Layer 4 of a small transformer language model trained on English Wikipedia (9 layers, counted from 0, width 128).
A neuron's activation on a vector x is GELU(weights . x), where the dot is the dot product.

Input weights of the MLP neurons that the questions are about. A number n stands for n times 0.0072.
n81: 33 -3 -11 -89 -7 -65 16 27 9 14 -4 -4 20 13 -9 13 42 14 17 -22 -15 -14 8 -25 52 8 23 -9 -20 -2 0 8 37 43 -30 -3 2 -19 -18 -2 -12 -16 -26 -18 52 25 16 -23 -31 14 7 20 -14 -63 -48 39 -38 -18 -14 27 9 -8 4 3 13 5 -12 10 36 -33 47 -22 -12 -13 38 18 -25 42 -24 -11 6 -25 31 1 8 -48 22 -29 4 11 -11 -9 -3 -3 13 13 1 -14 9 -9 19 40 3 1 -28 0 1 -21 11 0 7 2 -34 9 10 4 -23 49 53 -3 8 -21 -18 -39 -4 -8 36 20
n124: -12 -6 28 5 25 -13 6 3 5 -17 -25 8 7 18 13 -13 10 11 -9 4 13 -31 19 11 -12 13 11 -40 -10 -3 2 11 -17 -11 34 -10 29 19 29 21 46 8 21 -29 6 -5 -44 -9 4 -28 27 -5 -12 -6 -1 -25 42 -8 -31 66 -33 -9 42 32 1 -12 18 -3 -21 -8 -30 -21 36 32 -5 14 -14 21 12 -8 8 -14 35 7 -17 -2 -30 -25 9 -54 -17 -21 19 13 -8 7 -1 14 -21 -10 9 -38 -23 -9 21 4 30 1 -16 -13 -18 -22 25 -14 -48 -23 15 24 1 -2 -14 -19 -5 2 15 -6 -2 28
n138: 32 1 -15 27 44 -6 1 -13 19 20 2 1 7 0 -11 -3 -19 -2 -11 6 11 -2 -66 -2 9 -31 19 -4 19 -13 15 -12 18 -3 -9 86 -1 23 7 -43 8 -17 -1 19 -20 -11 0 -13 -5 -26 45 16 -7 9 30 50 -12 -31 -32 -3 -32 -15 9 6 -4 47 -36 -7 -53 -66 11 19 28 -11 8 7 -1 -17 2 5 -3 1 25 -4 -25 -4 47 -13 16 10 1 27 -27 26 8 -2 2 -3 -11 -54 -5 40 -10 6 25 73 -10 22 -32 -12 -14 2 -25 -3 0 -13 3 -1 33 -42 8 31 -25 13 -2 56 -42 -46
n207: -3 9 1 24 12 4 17 7 20 -22 19 -2 -11 -5 3 -37 -11 -4 -1 20 -4 13 5 14 -23 -38 1 -17 -46 -15 -12 15 9 2 21 19 30 13 -21 -16 -4 -17 2 12 -16 3 -35 1 -9 -6 6 -22 15 38 1 -52 18 27 7 -5 -36 -27 -17 3 20 -3 -20 8 -6 -8 -25 14 -8 15 -5 -27 -27 -1 -29 -1 1 19 4 23 10 11 -37 -11 64 -12 -21 -15 9 -31 -18 -28 -3 -21 5 -7 26 -32 2 10 -19 -11 -15 15 -34 18 22 49 33 -20 23 -4 -6 7 -7 18 23 13 19 -10 19 14 -22 -10
n208: -17 18 -15 9 42 -5 -1 16 -1 11 18 22 -2 10 33 -7 -13 -4 2 -29 24 27 -25 39 4 8 -22 -7 -52 -2 -8 -23 18 28 11 50 56 22 29 11 -15 -4 -14 5 15 -16 6 -33 -14 -20 52 38 1 3 0 27 -17 -11 -50 10 -3 -19 8 -3 -6 19 -23 -6 -17 -43 -25 -18 -7 -4 5 15 -3 22 -22 -20 -16 3 4 15 11 1 -12 -39 27 14 17 -24 -37 13 13 8 -3 25 12 -11 -20 53 -7 19 -54 20 19 4 22 -28 30 46 -21 -51 10 -21 11 -28 26 -44 -7 -10 -67 -51 -19 8 5 -26
n226: 12 7 18 -19 36 3 -1 13 -5 -7 -11 34 -37 1 -11 -9 -3 21 8 -7 -7 28 41 45 46 -4 7 -19 -19 -15 8 -6 11 -4 -41 32 49 1 41 -34 -12 12 20 -38 0 -30 -7 -2 30 -9 10 -19 -5 -23 -17 22 -51 -12 39 10 8 6 3 16 -56 36 0 22 28 2 2 -24 -20 -30 52 -17 22 18 -30 -18 55 6 24 -20 24 19 6 -8 -6 34 -16 14 -18 -69 -45 34 18 -15 14 7 -25 24 -14 15 19 58 15 -19 8 -9 8 7 -15 -9 -3 46 -21 28 15 -77 30 6 -46 -8 -1 49 -65 -38
n242: 52 -15 9 23 1 -2 -31 11 -9 -21 -6 42 -32 1 1 -31 17 18 -33 -12 -3 -5 34 -6 33 -38 13 -13 -42 -17 2 -20 -13 30 -26 5 -14 4 5 5 71 -1 -9 -28 -13 -43 2 20 59 13 3 6 16 -38 1 -35 -65 -5 15 27 -17 4 17 28 -25 28 -14 -2 -48 -34 -12 -3 27 20 -18 3 24 19 -6 -33 30 -7 2 18 -13 -1 10 15 21 -10 28 61 9 -7 -3 -21 -4 -1 -19 6 13 -2 -9 -7 1 36 -26 -9 15 -29 13 5 -4 -19 0 -27 -4 33 9 2 30 -29 13 19 -20 -7 -27 -10
n392: -18 23 50 17 11 1 -1 1 4 15 10 -1 32 8 -16 -33 -21 -45 -49 44 15 -14 -44 -13 5 18 -17 28 9 -12 -4 -11 -48 0 8 -16 -41 37 12 -9 -2 10 -30 -1 8 29 -6 -40 -8 21 -16 11 -24 -13 25 25 20 6 -26 -18 30 -11 -38 18 39 19 -61 2 -10 -21 -25 33 5 -25 59 -31 -94 20 22 24 -39 -58 10 -11 16 -34 38 1 10 -5 5 -1 -2 -20 -23 11 -8 29 -5 14 3 13 21 10 3 -4 4 28 0 -27 14 8 10 -27 -15 40 11 29 55 -9 -12 -17 -2 12 6 -1 16 38
n401: 18 2 -14 15 21 1 25 -10 -10 -30 -37 23 15 25 -19 -8 22 2 -19 -3 10 -6 4 -40 -6 17 -5 -43 8 5 -11 -15 -15 12 9 -11 -28 9 67 -4 -20 34 3 9 -9 -12 -42 -11 22 6 9 6 -35 25 -32 -51 -38 6 -12 26 -8 19 23 13 15 -16 -7 11 -17 9 12 -3 20 -19 -10 -26 -27 16 -6 23 -11 -1 15 16 -18 -4 15 13 -6 -22 -1 -20 40 8 -4 5 5 8 -11 -32 24 -7 -28 -2 -41 3 5 36 53 -24 6 -28 -7 -25 -22 18 12 -2 10 9 29 -33 1 0 -14 11 -15 2
n404: -17 -31 0 19 -25 20 -13 -12 25 -11 -3 19 -18 12 -24 -5 -1 14 23 -19 29 -10 -11 -22 0 8 22 -30 -3 -3 -30 25 -17 13 -15 -26 12 8 20 10 11 -31 -6 -15 24 -15 -10 -30 2 -13 39 24 16 14 1 17 -12 -11 9 9 14 -23 8 -12 -4 -7 3 22 6 -11 -39 39 -19 -28 2 -33 9 -9 -2 17 2 -3 11 9 -18 -2 21 -26 7 14 -15 -27 8 -7 -19 -14 10 -28 2 -19 17 -5 6 -3 -13 1 -15 -15 21 1 -42 4 -24 18 26 1 2 12 6 2 31 20 26 -43 10 40 -31 6
n432: 8 12 -1 -27 -17 7 -8 26 -7 6 -19 -3 3 -1 -8 59 -11 -29 -13 8 -53 55 -11 9 34 -4 -4 74 -18 -3 -10 -23 1 30 -18 15 15 27 19 32 -1 -13 5 -15 -13 -10 40 -7 23 -15 3 -20 -16 -8 8 -36 -42 17 4 13 -9 -39 58 -6 3 -35 10 4 18 -12 22 22 24 -5 -4 -16 33 -11 10 -20 11 -29 -31 -1 -28 -12 -33 13 -4 19 31 46 3 14 21 -11 -3 11 -33 -16 5 -26 -17 1 -19 -1 8 -7 56 -5 14 25 -8 4 -9 -8 -18 -14 3 -55 -6 34 17 -28 -19 -10 -24 -11
n438: -11 -17 36 20 -22 -21 -26 8 4 27 -44 -13 -10 22 -25 -37 5 39 19 -30 80 1 24 38 43 -9 -45 -33 12 0 -4 -6 -15 -1 22 27 53 11 16 38 11 77 -12 -3 9 15 7 1 -13 -1 23 15 34 0 34 7 -30 -31 -84 1 15 -42 17 15 -3 -4 -46 2 -7 -12 -2 -21 -15 -5 -7 -13 18 -15 -10 8 -6 11 11 -4 -23 -61 -35 29 -2 -26 6 -61 -1 -7 18 15 5 -4 25 -37 -28 11 -18 4 22 -15 12 -16 -12 14 -10 -22 -19 -23 -2 -21 13 3 -1 -41 -8 15 -21 -21 28 53 -9 39
n440: -8 4 1 -1 5 -50 17 10 1 10 -47 -24 5 -12 -39 45 6 6 5 9 33 31 5 -3 59 -51 24 3 9 -5 -3 -15 -4 -19 -23 -3 -3 0 -13 -20 -39 9 24 12 -7 -6 -17 12 3 -29 10 10 -10 6 -13 -1 -34 -19 -40 23 8 37 15 -13 2 -3 6 -28 -13 27 1 0 47 -60 22 10 -13 -3 22 13 33 23 25 -25 -6 -40 25 -8 6 -9 31 6 -6 -4 1 5 3 -15 4 40 -27 10 -13 -10 -10 -1 28 34 25 8 -38 29 24 -14 -12 -13 15 -12 16 7 45 12 -21 -13 8 14 -5 -21
n555: 43 -8 4 13 16 -1 14 21 -4 10 14 29 8 8 -2 1 -29 9 -33 7 -15 3 -8 -3 -13 32 -36 -6 21 -11 -16 8 -6 10 -10 -14 -16 -20 5 -23 -35 5 -3 7 -17 49 15 -32 36 18 1 14 14 -5 31 16 -4 -10 -20 -9 2 -18 -31 25 -6 24 -30 4 -8 -49 6 25 -29 -1 17 14 -8 -9 -10 -23 45 -20 -10 18 0 -21 10 -23 46 -21 9 5 11 -1 -48 12 3 -26 -10 -23 -4 -31 17 7 -27 17 24 -29 5 27 13 16 -20 -54 -55 24 15 3 21 3 -6 1 -17 -13 59 0 28 -27
n619: 2 9 -32 -23 3 8 24 21 31 4 52 42 16 -11 -37 -1 53 -21 -11 30 2 2 -27 -7 -5 -9 -41 2 12 -3 5 -36 16 21 -38 4 0 23 -19 -33 -25 -8 -23 -7 -15 13 -54 22 -18 -23 -12 -33 5 9 -30 -13 18 9 -35 -8 -1 -1 -4 31 -8 36 -20 22 -4 25 -24 -4 33 17 -30 -21 -11 22 4 12 3 14 1 -14 -38 -26 4 -41 -3 -18 34 2 -1 27 3 -17 4 -32 7 39 51 -7 -19 -10 -19 -11 -4 18 4 34 -15 20 8 -1 -12 8 -10 1 82 15 16 -12 -19 16 8 45 11 -8
n660: -10 13 14 -28 4 22 -18 -2 18 8 -33 43 19 8 10 19 41 -10 -22 -14 -36 17 16 10 24 -62 -13 -27 -46 1 -37 -10 -10 35 57 43 24 11 31 30 -16 55 34 -39 41 -19 38 10 -18 -17 9 -7 -12 10 -27 -12 15 14 20 -7 18 -28 34 1 37 -17 14 5 20 -28 37 11 -7 -37 4 4 19 6 -28 26 25 -10 18 5 26 -4 -14 14 -8 -7 -15 14 -11 27 20 -23 -11 -27 -29 8 23 13 -4 4 -3 3 4 49 15 32 7 14 1 3 13 -14 -24 19 -8 -23 17 23 -21 -8 -22 7 -66 -42

Each question shows a token from some text and the vector x that enters the MLP there. A number n stands for n times 0.1.

"{": 1 1 -3 0 -8 11 -3 13 -30 3 -8 -11 -1 -2 18 1 20 9 -1 -9 1 -10 1 1 1 -3 -1 0 2 83 19 -3 1 -5 6 -25 -7 1 4 -4 -2 -3 -2 -2 -1 -9 3 12 -1 -4 -1 5 0 0 -5 -3 -15 -5 -1 -13 -7 4 -1 -13 -7 -6 2 0 -4 -12 0 0 -1 13 -9 0 18 3 3 -13 0 16 1 13 -8 6 6 5 -4 -2 -13 -2 6 0 0 -4 8 -3 13 -3 -6 3 -10 0 4 -1 0 -3 -5 -6 0 9 -10 -6 -5 0 0 -8 -17 10 -2 6 -6 21 -3 -14 -2 -1
The most active neuron and its activation: n242, at about 1.2

" ring": -3 -1 -8 -1 0 -1 -2 -1 -5 1 2 -7 0 -10 2 4 4 7 14 -4 -2 1 0 6 1 -2 -4 3 1 83 12 -2 3 -11 -9 -1 6 1 -7 -4 -3 -1 5 -2 -6 -5 -1 -5 3 6 -1 5 5 -9 -8 12 3 -2 -2 -14 4 3 -3 -9 -4 -3 -3 0 -3 6 -4 -12 2 4 -1 7 12 0 2 -9 -7 2 5 -1 1 4 10 10 -25 8 -16 2 -4 -2 5 -3 14 -3 -2 -10 -5 -8 -2 -11 -2 3 -1 -3 0 2 5 3 2 3 11 -10 0 -3 -11 2 2 3 -8 20 -5 -5 -6 -5
Which neuron lights up most? n226

"ules": -6 -2 3 -2 -12 8 0 -10 -21 4 -7 -2 -1 -2 10 0 4 5 -9 -8 -2 7 4 -4 1 -2 0 -2 2 87 5 -8 -2 -11 6 -7 -10 0 -7 8 -2 -1 1 4 -3 -2 -1 2 -3 -3 -2 -7 -5 6 1 -4 3 -2 6 5 -1 -4 6 -1 2 -7 1 0 6 1 6 6 -4 -1 -9 7 2 1 4 -6 -5 4 6 6 2 10 1 -4 -23 -2 -20 -2 6 0 3 -3 7 -9 5 -5 -4 -3 0 -6 -2 -7 8 1 -7 8 1 5 -3 4 3 -11 -1 -14 -1 8 1 0 1 11 -2 -4 6 -6
Which neuron lights up most? n660

".": 0 -1 -6 2 -17 -1 1 0 -22 3 5 -1 1 -4 -4 0 -4 0 2 -7 -5 -2 1 -5 3 13 -4 0 -2 96 5 3 1 -9 1 -1 -1 0 -2 0 -2 -5 -4 -5 -9 -3 -3 3 4 5 1 10 4 -3 3 4 -2 -2 7 -2 -4 -3 4 -7 -2 2 -1 0 3 3 1 -7 -3 2 0 12 5 0 3 -7 0 10 -3 -1 -8 -10 -4 -5 -12 0 -12 2 -4 -1 -4 0 -3 -1 -7 -2 -2 -4 0 -8 -1 -1 6 -7 3 -2 8 2 0 -2 -13 -5 0 -9 -4 10 2 -5 -7 -6 2 -11 21 -1
Which neuron lights up most? n555

"ome": -5 -1 -4 -4 -10 7 -1 1 -15 -6 3 6 -4 2 3 4 10 2 5 -11 1 3 2 2 -4 -9 -15 3 8 78 1 4 1 6 -1 -2 -8 0 -2 -9 -8 3 7 -3 -17 -7 2 -1 7 -21 1 11 -1 2 6 8 2 -7 -1 -4 -3 4 1 -12 -3 4 5 0 7 -8 -3 4 4 9 -1 11 12 -4 -3 1 -12 14 3 6 -4 -1 10 3 -19 13 -15 -7 -1 -1 2 -4 8 -1 4 -8 0 1 -9 -10 -2 0 7 -1 6 -6 12 2 -6 13 1 -8 -1 -9 -7 -3 1 2 10 -3 -2 -10 -2 -4
The three highest activations, in order: n432, n404, n208

" a": -3 1 5 3 -16 5 -1 -1 -10 6 6 4 -2 -2 4 1 1 -5 -8 -5 -1 5 -5 -1 7 7 -4 -4 6 88 24 -3 -5 -16 -5 -3 -4 0 6 -4 0 1 -2 2 -2 5 -1 -7 -3 -9 -7 10 4 -3 4 8 -5 1 -2 -31 -4 16 -8 -14 -5 4 -1 0 -2 -4 1 8 1 -3 1 -5 -7 0 4 4 -11 10 1 -1 -2 -1 3 3 -19 -1 -29 2 -4 -1 -2 -2 4 0 5 0 -10 7 0 6 5 -1 3 11 -2 -6 11 -3 -7 -2 -2 0 0 -6 -6 -2 -2 0 -5 15 2 -8 1 2
Which neuron lights up most? n392

"ients": -4 -2 6 0 1 5 0 -7 -31 8 -9 -1 1 -3 6 3 -2 0 -6 -14 6 0 6 3 -2 3 4 0 4 82 16 -5 -4 -38 11 4 -7 0 2 -3 1 -2 0 -2 -1 -15 2 11 -4 0 2 6 -1 6 1 5 -2 3 7 -5 -1 -1 3 -7 -6 -9 -2 0 1 6 7 -12 -1 5 -3 -4 -2 1 2 -12 0 9 7 -6 6 -5 5 -1 -22 2 -2 -3 3 -2 0 -2 7 -9 -4 3 -2 0 4 -8 -7 -3 0 -1 -1 1 1 -3 -5 -4 -4 -2 -1 -16 -2 2 0 2 3 11 0 -1 0 -9
Which neuron lights up most? n440

"9": -5 1 -5 8 -23 -1 0 -3 -22 0 5 1 -2 -6 4 -4 -7 3 11 0 5 -12 -8 3 -7 2 15 -4 -5 89 -1 16 -6 -23 -2 -10 -5 0 4 -1 1 -3 -3 4 -3 -3 1 0 -1 1 -4 -1 5 -3 -3 0 1 3 13 -19 1 -6 -1 0 3 -1 -6 0 2 6 2 2 -5 3 -3 6 -1 -2 -5 -3 -19 6 5 3 -3 3 6 -4 -11 -6 -29 -8 -2 0 -2 -2 -3 2 1 0 -3 2 -6 4 0 -3 -14 5 9 5 -7 -3 0 6 -7 -7 -1 2 -8 7 7 4 7 8 2 -5 -2 -1
The most active neuron and its activation: n404, at about 1.5

" domain": 0 -1 4 1 8 -10 -2 5 -18 0 1 -8 4 -8 -4 4 2 10 7 -5 4 -1 8 7 9 -2 -3 4 11 82 21 4 -2 -20 -6 0 4 0 -3 -3 -1 -1 2 -4 -13 -17 -4 3 2 -1 -5 9 3 -6 -2 8 -5 -1 -1 -13 1 14 0 -10 1 -9 -1 0 -1 12 -2 -10 2 4 -2 2 -1 -5 -2 -8 0 13 4 -6 4 -3 7 0 -26 3 -13 -1 2 0 -1 -2 7 1 8 -1 -7 -4 0 -11 -12 -1 1 0 2 2 8 -1 2 -1 5 -8 0 -12 -9 0 2 3 -10 20 -2 3 -3 -9
The most active neuron and its activation: n440, at about 2.8

",": 4 2 -7 1 1 -7 -1 -4 -30 2 1 -4 -1 2 5 -1 -2 2 3 -4 0 -10 -4 -1 3 11 -2 1 0 95 10 -1 -4 -11 -3 -5 -3 -1 -3 3 -7 -2 0 5 -5 2 -1 -5 1 3 -8 8 -1 -3 -4 -1 -3 -2 5 -4 2 5 1 -7 0 -3 0 0 5 6 2 -10 -5 -4 6 10 8 2 -1 -11 -11 13 -2 3 -1 -3 0 -1 -17 -3 -24 -2 1 1 -4 -1 -1 -3 5 -4 -7 4 -4 -6 -3 3 -2 -1 6 -2 6 -6 -4 0 -4 -4 0 1 -6 -3 4 -3 3 1 1 -1 15 -1
Which neuron lights up most? n81

"b": 2 -3 -2 1 -12 1 4 -1 -23 3 -4 8 2 3 8 1 -4 -7 13 -14 9 3 3 4 -5 0 -10 1 -10 81 14 9 10 7 9 -8 2 0 -2 -12 -8 7 -3 -2 -4 -2 9 7 -11 0 -4 4 -3 0 6 17 -5 -4 -7 -2 -1 8 0 -10 -4 9 -10 0 1 -10 5 -5 -3 -3 6 5 -4 -3 -11 -11 -21 5 0 15 0 -3 5 4 -4 14 -9 -5 -1 1 10 -3 -7 2 16 -7 -7 1 -14 -17 6 7 3 3 3 2 6 2 1 -5 -5 6 -1 -14 -17 -9 -1 4 3 17 -17 -3 2 -5
The three highest activations, in order: n208, n438, n138

" to": -4 -4 -3 2 5 6 -5 5 -9 0 1 1 -3 -1 1 0 2 4 -11 -13 -10 -7 -1 -5 -3 11 -1 3 9 86 1 5 -5 0 6 -5 -4 0 -4 -5 4 2 -4 -1 -21 8 3 -10 -7 12 -4 -8 -3 4 3 0 4 2 11 0 -3 0 -3 -8 -3 4 -4 0 3 -5 -2 6 -1 18 0 1 -2 4 5 -2 -14 10 -2 0 -2 -2 3 0 -18 -2 -28 -2 -1 -2 -1 -1 3 0 0 3 -8 2 1 -9 1 -3 7 -2 3 2 8 3 -6 5 3 6 0 -2 2 -2 -1 -5 7 0 2 -10 4 -12
Which neuron lights up most? n555

" Fair": -4 1 -2 -7 4 10 -1 4 -16 5 -1 0 6 1 7 3 5 3 -1 -12 -4 -8 -8 -8 -3 -7 -3 1 15 80 5 -1 0 9 -8 -9 -1 0 -4 0 -4 -2 5 -3 -8 -1 4 14 0 -9 -10 -6 6 -6 -3 3 -6 1 1 -24 4 0 7 -4 -1 1 5 0 6 6 3 -9 6 -7 -12 15 21 -6 2 5 -6 -3 -8 16 -7 -2 4 2 -15 -6 -17 4 6 1 6 -4 3 -5 3 -3 4 3 1 -16 6 -9 -1 0 -9 4 6 2 -1 10 3 -10 0 -17 -5 9 3 -2 5 13 -1 -9 -1 -8
The three highest activations, in order: n660, n619, n432